Layer 8 of a small transformer language model trained on English Wikipedia (12 layers, counted from 0, width 96).
A neuron adds its activation times its output weights to the MLP's output. To switch it off is to set its activation to zero at one token and run the rest of the model.
A neuron's activation on a vector x is squared ReLU(weights . x), where the dot is the dot product.

Input weights of the MLP neurons that the questions are about. A number n stands for (n - 500) times 0.002.
n96: 529 567 629 342 468 537 622 511 322 580 580 608 594 520 559 591 546 504 205 484 812 389 609 418 552 298 484 541 396 209 226 363 543 701 389 545 435 643 620 512 363 430 643 462 320 307 292 347 517 613 341 532 386 455 394 677 176 523 378 415 335 473 371 488 336 337 401 406 457 427 480 366 520 518 405 540 657 536 583 478 476 871 350 557 610 401 554 527 311 543 610 800 609 455 573 386
n104: 622 608 434 429 475 770 609 519 431 318 584 643 779 471 389 673 467 490 833 642 385 698 579 500 480 613 664 470 436 612 702 500 292 693 509 750 485 782 515 515 910 892 641 514 289 469 564 500 528 235 602 845 675 400 582 693 525 431 585 462 386 359 784 446 441 655 378 534 389 531 610 527 697 793 648 573 326 659 523 279 364 568 505 222 314 525 414 286 379 476 417 82 246 358 558 321
n213: 566 687 474 559 446 728 519 520 378 378 378 407 455 451 427 632 324 440 543 535 622 147 511 533 443 457 423 500 603 441 497 622 213 454 309 496 397 539 536 429 393 493 542 589 726 478 619 716 512 454 404 661 536 554 489 590 648 562 565 400 593 411 479 686 511 475 504 510 596 344 605 400 368 439 497 535 579 813 335 336 429 418 394 367 518 169 486 468 402 385 568 514 534 284 646 446
n229: 635 335 577 481 634 567 461 598 532 372 492 468 492 435 531 608 576 311 487 616 404 605 519 500 518 600 445 551 580 528 544 521 356 541 670 519 481 497 415 518 601 473 571 414 598 439 596 588 428 415 508 399 654 384 664 505 680 637 481 577 529 523 503 527 433 557 631 371 594 536 446 563 487 454 560 579 536 511 450 479 509 451 597 549 272 667 415 678 453 611 486 556 563 614 527 436
n376: 468 341 625 32 505 441 495 513 860 390 576 406 430 491 587 462 458 310 482 536 696 607 554 344 252 418 605 509 522 227 461 272 237 459 487 187 486 544 527 407 594 564 292 509 439 584 571 369 371 573 597 630 591 845 561 361 360 337 722 522 531 393 675 496 540 564 509 709 289 414 373 495 652 593 492 371 406 545 584 456 288 791 249 433 760 804 457 565 662 552 557 482 441 183 423 631
n380: 433 708 150 889 581 174 494 247 808 393 570 221 642 642 783 307 363 447 431 463 568 742 430 207 399 495 611 108 146 578 599 489 516 544 582 440 267 537 441 409 677 308 638 567 401 545 420 300 411 671 479 436 805 473 621 322 478 237 706 656 522 238 526 757 597 571 632 651 707 290 707 674 345 626 529 607 536 624 485 722 667 608 738 415 211 306 427 835 468 161 341 294 411 265 495 324
n422: 369 275 396 536 177 717 679 376 451 608 408 609 466 449 701 272 471 535 687 426 530 542 275 297 366 544 655 398 382 681 675 478 302 368 504 793 384 426 491 400 439 799 431 533 696 216 423 324 598 632 209 263 229 318 401 605 566 380 323 466 478 370 607 539 504 420 517 543 538 364 522 571 588 595 679 570 404 584 595 539 243 689 371 639 518 586 406 109 629 543 625 527 630 455 575 314
n444: 632 437 843 412 461 522 531 476 388 617 410 543 671 633 533 573 347 496 462 339 633 463 414 351 601 473 717 517 406 637 392 406 613 574 415 586 543 403 386 369 577 669 867 492 405 469 409 877 430 667 323 470 612 634 379 611 702 309 470 590 538 459 562 649 287 621 466 624 482 516 639 316 649 577 562 458 329 543 776 481 287 246 479 436 509 803 479 438 479 686 167 466 660 714 670 685
n473: 701 517 375 565 585 825 842 525 526 445 268 479 259 521 392 510 251 552 239 208 782 540 394 559 505 625 459 559 773 685 474 347 505 486 490 527 328 785 427 516 532 393 536 766 408 593 554 828 374 255 302 626 649 575 660 47 431 339 133 510 795 294 264 516 374 703 469 526 382 706 666 517 495 671 619 683 631 690 634 344 255 423 800 254 318 527 857 758 546 418 594 580 569 524 729 616
n487: 816 604 360 463 400 413 646 453 500 602 829 468 298 526 381 572 551 695 491 308 329 375 432 329 678 814 407 555 374 733 601 383 204 648 676 299 535 358 397 840 468 573 429 599 425 302 508 278 288 471 513 459 669 523 518 586 505 384 464 639 622 642 557 460 770 774 584 474 365 504 211 651 397 622 627 531 117 650 564 443 523 409 500 452 312 713 456 841 522 566 586 464 374 563 549 352
n494: 615 442 646 437 159 571 696 714 520 600 127 696 569 362 318 505 462 465 480 510 358 476 424 718 525 703 599 433 535 521 525 485 337 413 409 316 582 420 645 465 762 834 600 207 407 458 664 424 325 109 625 601 893 659 475 136 383 216 520 417 242 794 470 560 732 423 346 422 473 201 644 522 334 445 743 415 539 312 609 364 343 380 416 669 572 303 632 500 678 715 681 373 540 486 500 250
n521: 448 597 472 532 383 340 504 518 333 716 318 573 500 353 711 595 485 256 604 604 654 618 496 520 642 401 587 453 508 464 647 465 356 556 511 430 293 637 477 485 434 295 404 552 297 363 324 589 478 634 687 492 555 786 409 701 578 446 441 750 450 518 575 377 477 590 462 605 372 440 645 246 562 507 612 109 559 453 591 528 637 504 416 364 488 317 358 397 568 624 569 438 571 263 584 681

Output weights of the MLP neurons that the questions are about. A number n stands for (n - 500) times 0.00038.
n96: 485 435 679 624 444 480 687 555 430 518 410 679 524 331 366 604 458 596 141 539 680 466 401 403 523 460 532 522 482 346 274 584 452 580 405 565 288 614 642 474 363 437 756 379 419 367 237 570 457 565 301 363 339 369 536 496 391 716 435 490 320 479 492 484 374 309 580 508 463 384 255 469 464 576 465 643 605 722 358 588 593 727 605 490 407 421 650 321 526 602 358 534 478 539 528 432
n104: 315 466 392 419 349 616 409 706 456 427 346 563 461 549 504 379 521 421 445 479 478 655 258 548 351 902 474 686 713 615 451 552 409 514 418 307 581 471 737 369 489 462 406 740 397 640 535 625 381 641 474 590 534 362 424 371 456 508 435 548 532 603 368 660 331 538 427 631 356 270 699 523 500 286 376 572 375 550 28 508 578 507 382 569 504 424 603 604 395 521 195 740 648 563 336 489
n213: 534 692 231 545 517 500 458 645 586 306 397 394 657 514 580 472 626 456 369 577 275 620 702 592 634 812 466 351 459 374 489 460 454 610 630 408 361 490 425 543 493 556 581 650 512 500 355 591 578 414 587 339 436 640 329 518 493 593 510 395 433 313 586 533 564 568 392 397 566 703 682 561 456 490 304 454 462 641 264 568 626 477 334 539 715 400 443 379 550 470 422 432 486 649 483 241
n229: 466 384 738 650 562 640 503 478 468 487 447 516 512 595 520 574 449 602 463 540 532 468 587 488 582 241 383 533 487 563 486 624 493 569 405 457 425 461 635 441 410 620 604 522 500 542 204 476 700 492 455 447 582 559 518 457 567 419 619 505 364 488 573 481 490 472 466 513 484 452 514 313 439 632 532 387 423 352 511 375 415 424 516 390 429 460 537 582 531 522 627 573 466 552 467 434
n376: 504 594 429 492 550 471 442 666 469 698 508 574 620 651 442 500 547 555 504 543 382 545 487 482 403 343 591 421 607 451 500 373 183 223 442 429 454 397 412 650 643 380 233 671 613 361 456 508 390 647 316 557 279 561 380 437 421 513 556 207 637 373 483 517 335 591 412 790 296 551 606 534 787 470 256 461 422 267 434 588 447 430 294 652 572 438 533 655 657 202 677 511 260 755 359 512
n380: 545 390 556 620 410 671 413 403 680 392 440 207 471 721 681 669 405 355 390 749 542 617 673 500 434 619 434 341 549 520 523 615 492 492 686 817 630 280 309 482 412 678 644 574 443 564 639 477 564 453 309 505 548 373 260 608 399 365 667 480 279 342 481 305 950 610 751 592 627 392 475 636 316 272 525 552 579 254 176 295 669 630 821 500 391 394 505 510 387 567 506 559 378 427 422 688
n422: 270 579 452 539 480 694 536 557 700 511 653 558 365 476 541 540 532 493 562 551 675 593 400 503 444 821 465 542 325 626 247 602 500 558 479 612 553 544 403 529 651 494 424 206 343 639 635 450 563 648 569 457 469 480 521 422 230 263 384 404 299 524 360 100 500 517 530 379 586 384 449 509 670 540 638 383 576 578 402 492 377 521 725 366 541 471 529 450 583 462 371 664 565 694 490 638
n444: 565 611 440 618 474 371 570 457 635 412 657 402 447 515 297 492 415 418 398 685 659 564 476 666 568 643 470 199 591 200 588 409 460 584 699 504 389 608 399 598 508 666 422 734 692 460 595 488 527 194 622 589 747 482 345 608 339 578 300 565 461 646 516 399 831 429 605 413 322 599 563 668 519 504 529 700 691 302 535 479 531 422 602 431 427 453 465 567 448 488 653 558 450 335 593 336
n473: 739 482 445 565 570 252 388 698 523 634 442 330 402 584 371 574 507 472 525 584 377 390 479 284 594 722 655 440 472 468 398 632 500 474 582 336 625 400 515 626 705 526 437 487 519 407 545 199 216 860 733 689 536 477 524 398 713 526 439 431 588 492 454 293 742 360 435 446 360 563 621 507 456 489 750 692 594 613 546 553 653 689 359 366 517 651 379 590 687 182 459 389 747 488 728 484
n487: 476 527 631 429 467 357 451 516 467 306 409 479 636 339 326 472 364 527 503 607 452 516 269 479 472 399 617 430 641 417 454 747 668 562 283 470 497 616 494 307 450 463 563 472 611 552 524 631 544 457 368 514 543 526 375 642 360 599 516 466 584 591 817 511 342 379 510 511 417 651 459 391 513 500 445 570 509 330 615 300 330 404 751 516 327 395 661 524 592 409 415 465 761 569 701 523
n494: 435 527 483 375 340 641 658 302 504 325 317 579 564 452 492 488 435 274 512 577 604 595 377 532 691 671 432 604 504 392 572 403 392 161 614 188 536 538 281 295 175 298 631 639 713 387 419 726 572 462 393 492 337 377 415 538 471 636 504 664 521 423 731 681 557 460 535 571 570 786 603 466 428 684 350 478 492 581 483 403 413 689 338 753 453 550 575 690 533 287 362 600 636 605 492 591
n521: 434 569 530 504 672 620 556 589 248 423 556 728 388 648 296 593 669 593 369 552 555 305 661 542 351 278 536 558 345 848 527 367 569 620 320 356 529 483 396 361 677 444 457 295 526 535 679 459 548 481 475 433 633 372 399 374 395 480 408 493 519 343 595 380 446 561 743 624 544 429 339 463 471 593 420 490 483 529 541 361 556 340 788 666 546 564 575 312 398 653 592 290 515 493 624 379

Each question names a token from some text and the token that comes next. It shows the vector x that enters the MLP there. A number n stands for (n - 500) times 0.011.

Then comes g, the gradient of the next token's log-probability with respect to the MLP's output, scaled to length 1. A neuron's effect is roughly proportional to its activation times (output weights . g). A number n stands for (n - 500) times 0.00081.

" |", then " MF"
x: 556 533 381 434 458 543 548 517 460 498 420 527 498 455 505 453 472 477 481 511 544 515 540 572 460 651 565 449 488 449 445 546 478 562 513 460 686 475 453 490 527 471 525 516 443 504 490 553 596 603 523 542 533 572 473 511 471 538 416 459 553 457 474 488 520 472 470 501 449 716 571 479 535 402 420 504 572 515 434 542 574 483 514 583 552 476 538 482 552 464 459 440 491 529 555 571
g: 531 495 478 427 541 302 371 609 438 419 391 480 311 634 231 487 759 666 581 550 633 444 235 511 675 462 536 585 528 505 318 571 386 513 706 410 516 410 321 495 541 494 554 496 639 494 303 395 311 528 487 534 453 103 547 469 421 542 348 409 575 230 472 402 541 499 546 324 628 665 530 285 604 348 527 372 391 230 550 298 671 334 344 681 550 627 487 548 629 448 483 408 545 697 566 565
Which neuron, switched off, lowers the next token's probability most? n473

"ut", then "/"
x: 542 499 514 478 434 531 435 515 529 577 492 515 493 590 519 450 430 531 541 491 560 479 545 503 456 505 567 492 455 528 526 521 563 461 571 483 682 543 511 532 460 557 517 454 470 458 500 561 548 512 511 554 580 535 486 559 465 627 410 426 558 518 533 545 382 546 457 511 518 530 530 406 495 449 415 478 540 491 462 487 668 494 495 598 428 569 518 415 522 419 415 426 524 530 588 609
g: 684 549 426 486 448 427 355 458 523 560 533 568 564 649 185 480 443 705 378 436 269 433 287 713 527 602 461 325 488 365 484 632 610 374 451 562 280 423 404 520 410 551 538 412 431 392 444 529 630 445 673 558 356 756 253 329 630 560 375 534 489 484 488 270 670 594 642 326 574 476 383 365 727 362 510 504 681 520 417 575 338 560 451 570 528 439 569 573 494 395 539 346 76 390 298 460
Which neuron, switched off, lowers the next token's probability most? n444

"Over", then "all"
x: 423 534 442 468 578 459 520 560 546 500 479 438 516 441 445 513 401 457 518 505 488 477 487 536 406 634 431 453 459 556 482 525 542 554 485 529 722 486 409 532 569 479 459 566 460 424 594 560 588 388 526 495 455 444 478 480 490 724 489 501 497 479 484 534 456 467 485 482 570 642 479 525 466 487 394 475 544 520 477 581 497 492 501 623 444 540 477 494 505 503 450 442 445 582 406 456
g: 601 456 484 566 491 245 477 360 344 654 623 577 607 463 484 657 553 383 605 644 705 658 302 429 592 389 485 466 554 377 411 427 456 648 614 812 506 442 432 467 573 570 445 598 308 428 400 518 623 541 539 339 663 463 505 526 695 652 350 511 302 451 434 559 658 387 552 508 368 313 355 384 608 628 197 526 431 590 554 259 542 404 442 604 240 330 549 607 550 597 443 472 593 372 105 347
Which neuron, switched off, lowers the next token's probability most? n229

" built", then " to"
x: 549 564 372 448 473 500 508 551 519 564 530 444 451 575 484 392 454 556 496 458 512 484 484 541 426 621 524 449 470 481 465 511 478 484 535 531 560 482 504 518 515 452 505 525 526 473 579 510 539 547 546 553 427 496 511 465 452 615 458 505 540 462 471 530 442 525 460 482 557 494 530 501 530 489 405 480 501 444 429 388 532 544 451 685 415 539 496 405 539 517 448 558 476 513 486 485
g: 339 639 653 556 643 547 480 594 493 569 700 675 411 289 474 834 589 836 561 724 483 819 324 577 352 426 585 401 383 594 188 355 497 339 181 572 426 575 460 597 224 465 394 565 664 616 499 504 589 376 466 573 544 594 347 559 395 433 425 423 442 449 591 514 456 681 344 582 445 504 444 616 470 446 449 511 608 274 667 535 543 552 585 587 338 574 488 534 450 617 465 663 531 530 549 504
Which neuron, switched off, lowers the next token's probability most? n422

" |", then " D"
x: 539 535 376 418 478 560 562 511 460 508 441 519 487 449 509 454 457 504 474 524 533 553 548 565 464 672 546 451 502 455 443 537 471 534 542 485 718 475 428 503 545 471 525 565 420 517 485 531 589 565 528 549 498 560 454 486 452 525 404 455 541 468 457 510 533 478 466 483 455 648 571 482 539 469 418 504 589 519 449 553 581 465 530 568 544 488 507 510 545 485 466 467 488 512 541 591
g: 471 674 642 532 457 663 455 581 302 631 839 553 308 563 388 510 368 666 748 438 625 528 842 444 566 579 390 431 703 446 470 476 534 651 597 520 464 742 424 420 489 286 563 398 614 521 649 600 518 512 445 330 515 574 633 710 520 703 475 512 654 608 331 445 467 540 632 618 502 639 555 558 321 339 602 384 495 496 646 459 363 304 523 525 750 535 630 624 419 453 614 380 339 248 593 384
Which neuron, switched off, raises the next token's probability most? n473

" public", then " figure"
x: 510 521 479 446 476 467 568 532 549 479 486 528 470 469 536 465 498 528 535 474 488 504 454 505 428 695 511 469 425 525 479 476 477 507 556 486 591 504 430 539 533 435 485 510 551 486 643 523 479 529 556 526 480 449 440 514 491 654 518 478 504 531 424 562 498 489 404 496 529 556 503 485 536 439 434 503 532 496 495 548 648 521 433 617 445 611 504 453 568 509 440 409 407 519 426 505
g: 475 491 557 780 299 320 521 458 760 428 475 596 639 602 485 464 535 558 800 600 474 600 547 409 428 454 581 593 502 509 626 443 404 475 449 649 637 463 258 796 468 485 430 360 706 372 524 554 370 394 592 688 402 394 414 406 564 487 510 614 490 556 586 184 568 478 512 557 400 522 458 371 617 384 384 676 574 643 621 373 333 403 467 913 502 337 562 566 737 358 470 549 548 330 650 374
Which neuron, switched off, lowers the next token's probability most? n487

" its", then " president"
x: 439 496 476 484 471 515 546 495 524 520 526 493 529 460 474 505 501 518 501 460 584 490 455 499 427 666 538 495 537 518 483 500 450 465 585 519 528 498 447 575 522 479 519 461 539 519 642 459 595 540 493 531 532 509 505 545 419 585 483 496 437 472 434 532 461 507 462 455 500 575 571 539 570 505 419 451 536 529 476 507 494 438 487 646 456 511 478 399 515 484 394 436 511 558 434 417
g: 389 513 684 329 365 582 509 693 463 776 376 274 488 440 416 704 677 760 587 484 633 413 463 405 685 429 531 372 550 520 726 176 342 485 485 477 546 382 403 581 376 358 598 260 597 461 494 758 455 823 405 523 389 361 499 449 426 440 452 518 527 494 575 490 528 455 491 501 605 526 496 443 476 329 613 510 749 631 506 410 422 788 375 665 488 468 384 580 660 543 592 424 438 325 686 385
Which neuron, switched off, raises the next token's probability most? n104

" Champions", then " League"
x: 578 469 434 476 507 492 504 532 495 563 511 423 550 465 478 427 460 581 454 492 545 533 486 481 500 556 486 478 459 487 543 510 473 483 499 525 649 525 411 703 502 477 477 434 453 449 645 470 575 600 511 497 531 509 544 541 469 646 472 421 467 552 440 457 579 532 458 550 510 612 506 518 480 462 534 513 550 585 500 693 534 432 483 589 547 580 419 480 440 463 444 487 527 537 476 546
g: 451 539 693 536 625 412 548 565 592 444 814 637 426 369 494 421 548 497 481 578 650 445 473 369 540 449 543 506 414 589 446 754 396 400 385 585 354 438 312 529 811 596 494 570 528 610 506 461 269 446 477 562 591 371 457 643 403 465 481 393 809 376 555 469 674 433 540 611 611 604 548 469 393 573 476 490 456 504 669 577 469 236 479 395 422 627 342 664 210 319 649 310 775 728 761 346
Which neuron, switched off, lowers the next token's probability most? n487

" |", then " +"
x: 456 593 433 498 476 546 486 572 485 456 447 488 519 492 532 432 485 568 463 509 724 420 519 517 474 531 474 451 438 505 429 486 447 476 480 501 662 447 423 569 537 485 518 521 496 469 545 525 540 578 523 503 461 506 492 543 507 739 508 489 484 468 443 524 514 500 454 473 454 573 560 512 488 442 387 521 620 573 413 558 496 319 458 647 567 460 469 412 490 481 511 443 417 580 494 481
g: 497 521 463 475 621 269 555 466 419 392 388 402 554 404 354 584 689 681 543 559 553 441 295 299 517 377 676 404 456 387 389 454 622 445 695 527 525 694 408 483 631 391 437 456 415 596 389 394 333 254 673 621 202 495 343 483 575 587 486 376 499 781 626 596 549 780 477 514 665 667 521 670 304 479 447 684 528 408 431 641 506 168 449 662 456 620 289 348 398 439 412 608 407 459 520 353
Which neuron, switched off, lowers the next token's probability most? n213

" offered", then " for"
x: 499 499 399 448 441 461 469 581 517 597 522 507 523 479 521 462 520 507 455 496 586 546 491 528 421 651 509 448 504 470 432 486 514 511 489 510 494 486 481 522 512 455 489 538 471 479 642 499 526 524 470 538 453 465 527 460 447 563 438 410 497 487 416 550 472 522 449 494 519 512 555 571 553 520 410 497 582 517 439 444 661 568 422 629 459 548 560 422 550 539 485 530 557 585 537 579
g: 831 425 400 523 541 342 445 481 480 496 437 491 415 666 424 426 409 542 457 588 498 495 467 541 830 501 542 344 588 637 683 297 543 388 413 341 596 741 530 563 388 551 314 664 803 533 662 421 553 599 466 500 554 468 366 151 322 491 348 435 635 368 356 585 822 639 521 332 384 472 388 304 461 411 469 665 482 611 549 357 437 318 362 453 490 640 598 395 436 346 475 567 664 484 567 429
Which neuron, switched off, lowers the next token's probability most? n473

" |", then " 7"
x: 530 579 431 446 467 570 488 591 534 423 413 531 526 534 556 426 498 522 489 534 628 449 561 558 436 576 516 440 488 502 413 496 429 439 475 509 636 487 443 529 515 483 539 456 495 503 593 527 607 575 505 553 516 522 497 559 489 675 443 510 501 475 458 547 535 519 434 499 443 587 538 443 499 479 373 490 623 569 436 529 638 469 467 611 521 429 488 428 573 476 493 449 415 573 538 507
g: 552 486 714 453 319 556 609 561 493 528 548 501 506 615 602 629 684 517 750 621 478 488 511 472 388 501 544 475 652 368 507 426 577 291 375 497 664 631 563 548 429 497 671 546 357 661 509 525 589 414 502 377 621 559 657 367 297 231 582 538 522 336 560 595 575 288 448 280 537 379 562 240 798 555 469 318 395 310 670 525 776 454 532 354 459 580 582 494 575 367 539 374 357 892 673 506
Which neuron, switched off, raises the next token's probability most? n213

",", then " g"
x: 570 528 446 483 447 494 564 599 512 572 488 510 472 514 520 474 453 448 481 528 510 571 569 522 496 616 503 468 520 448 402 444 463 467 535 471 609 502 477 623 556 469 503 495 419 494 587 509 557 561 522 562 519 517 418 502 401 579 518 474 540 502 423 500 488 493 522 478 533 525 506 537 516 538 401 500 552 554 515 528 640 565 446 593 519 430 513 434 506 593 445 474 438 387 563 570
g: 347 598 615 682 452 552 598 572 539 424 769 523 425 449 348 392 514 553 470 453 453 643 493 553 571 500 318 483 644 463 432 411 436 351 575 375 262 454 598 284 486 627 756 490 575 599 470 216 497 481 454 599 525 598 310 623 307 771 447 683 509 445 423 713 445 554 387 655 370 450 442 322 735 488 358 536 592 632 340 615 638 286 447 618 159 453 663 487 358 361 393 479 360 665 385 444
Which neuron, switched off, lowers the next token's probability most? n96

"er", then " and"
x: 549 470 463 442 457 506 527 580 505 558 492 562 465 529 512 397 472 519 513 503 502 523 519 512 496 634 573 461 477 442 504 535 482 390 524 553 672 435 528 563 537 481 428 492 491 551 660 489 592 501 537 554 479 525 548 494 435 489 456 486 467 495 411 477 556 519 472 458 527 549 530 557 445 465 472 494 595 544 526 575 581 541 447 633 481 541 428 425 535 536 432 463 367 496 579 544
g: 500 448 639 655 337 681 537 291 553 600 576 498 378 690 531 412 398 571 692 542 388 453 307 370 437 557 334 623 352 409 550 383 678 169 405 495 475 288 483 568 450 659 419 328 894 616 530 439 557 531 644 538 333 560 498 328 431 608 396 448 483 526 405 610 552 567 455 457 434 421 223 414 556 495 629 440 405 605 423 694 709 448 236 737 423 611 686 353 538 584 494 394 516 645 369 454
Which neuron, switched off, lowers the next token's probability most? n494

"=", then "M"
x: 464 499 396 410 495 505 531 535 535 461 472 494 499 435 465 461 443 508 446 499 521 470 513 547 423 569 525 475 452 578 541 498 539 480 479 528 656 484 462 517 550 451 425 492 478 441 611 432 594 530 535 578 483 644 556 544 415 748 464 522 461 430 460 538 466 488 457 513 440 614 452 577 500 513 394 516 518 526 497 502 510 474 392 486 478 466 396 463 530 462 443 502 488 506 439 462
g: 605 382 586 356 783 428 447 685 469 645 502 464 467 411 447 590 535 368 554 473 498 684 344 593 490 277 403 500 722 652 544 526 528 653 626 431 536 353 572 562 506 517 403 620 471 406 595 510 435 515 595 512 253 571 454 494 422 902 431 704 240 466 650 583 430 520 720 582 503 304 392 491 561 557 454 553 587 360 388 336 334 564 489 665 647 645 471 544 657 620 705 467 129 295 610 513
Which neuron, switched off, lowers the next token's probability most? n376

"Z", then "L"
x: 544 417 445 429 434 500 477 549 537 498 529 538 490 514 504 462 430 551 528 468 602 530 522 541 482 545 471 418 456 453 484 525 483 596 525 528 636 437 422 493 508 481 423 479 477 476 524 513 517 633 485 542 521 590 466 484 463 590 456 450 454 467 446 516 454 543 511 528 497 605 429 444 491 482 384 464 562 532 533 490 438 466 489 635 507 613 546 527 632 464 416 446 325 514 527 612
g: 529 804 563 433 487 535 472 703 655 377 506 629 498 452 340 514 539 370 639 567 786 585 480 437 466 382 367 302 540 368 597 572 413 596 314 415 304 354 695 417 609 421 433 607 654 434 538 446 372 243 532 645 578 526 439 614 108 424 469 423 563 458 571 349 458 480 365 604 499 633 535 398 611 661 470 477 371 377 612 450 585 343 385 577 390 671 479 592 444 528 714 358 487 819 769 431
Which neuron, switched off, lowers the next token's probability most? n376

" own", then " real"
x: 513 536 458 459 415 518 521 541 493 563 523 502 499 508 507 497 471 523 506 513 566 476 508 522 444 709 548 497 471 477 484 525 470 477 552 490 643 444 402 503 506 475 504 499 544 493 632 490 595 473 510 596 511 493 540 538 478 674 457 544 435 459 475 563 512 470 471 500 513 583 514 508 553 607 408 480 486 575 506 516 600 476 457 585 466 568 473 396 537 479 414 516 492 495 485 465
g: 390 375 695 564 453 416 713 536 302 559 693 892 499 496 551 691 595 480 441 393 359 637 346 438 545 526 519 455 383 734 436 546 580 712 358 641 370 507 550 502 754 590 565 642 406 524 497 370 464 444 377 542 402 665 378 730 620 291 419 642 538 387 367 403 400 561 256 500 612 297 476 261 482 387 433 376 277 469 495 423 604 403 351 629 421 349 423 462 323 639 462 613 392 543 422 624
Which neuron, switched off, lowers the next token's probability most? n104

" |", then " 12"
x: 467 569 437 436 474 531 516 523 479 453 470 487 512 480 479 485 541 493 505 500 637 422 530 590 446 591 508 486 515 481 431 531 455 436 461 551 608 444 513 523 517 511 555 508 478 485 640 556 509 603 498 526 541 554 468 551 490 633 434 499 520 463 436 538 504 517 480 510 445 630 533 473 520 450 372 460 634 562 405 608 625 483 500 637 533 430 513 444 587 462 495 420 478 609 441 564
g: 539 333 766 329 313 462 602 634 575 574 589 633 686 434 520 384 452 534 685 618 734 459 412 528 455 538 404 490 427 418 448 528 639 586 417 406 425 568 577 428 474 528 821 507 298 591 547 566 458 515 482 542 337 384 714 426 349 136 501 541 668 434 447 540 536 441 278 445 665 308 682 411 566 522 615 278 517 344 383 606 532 162 464 408 366 654 562 483 425 252 501 425 344 639 562 389
Which neuron, switched off, raises the next token's probability most? n213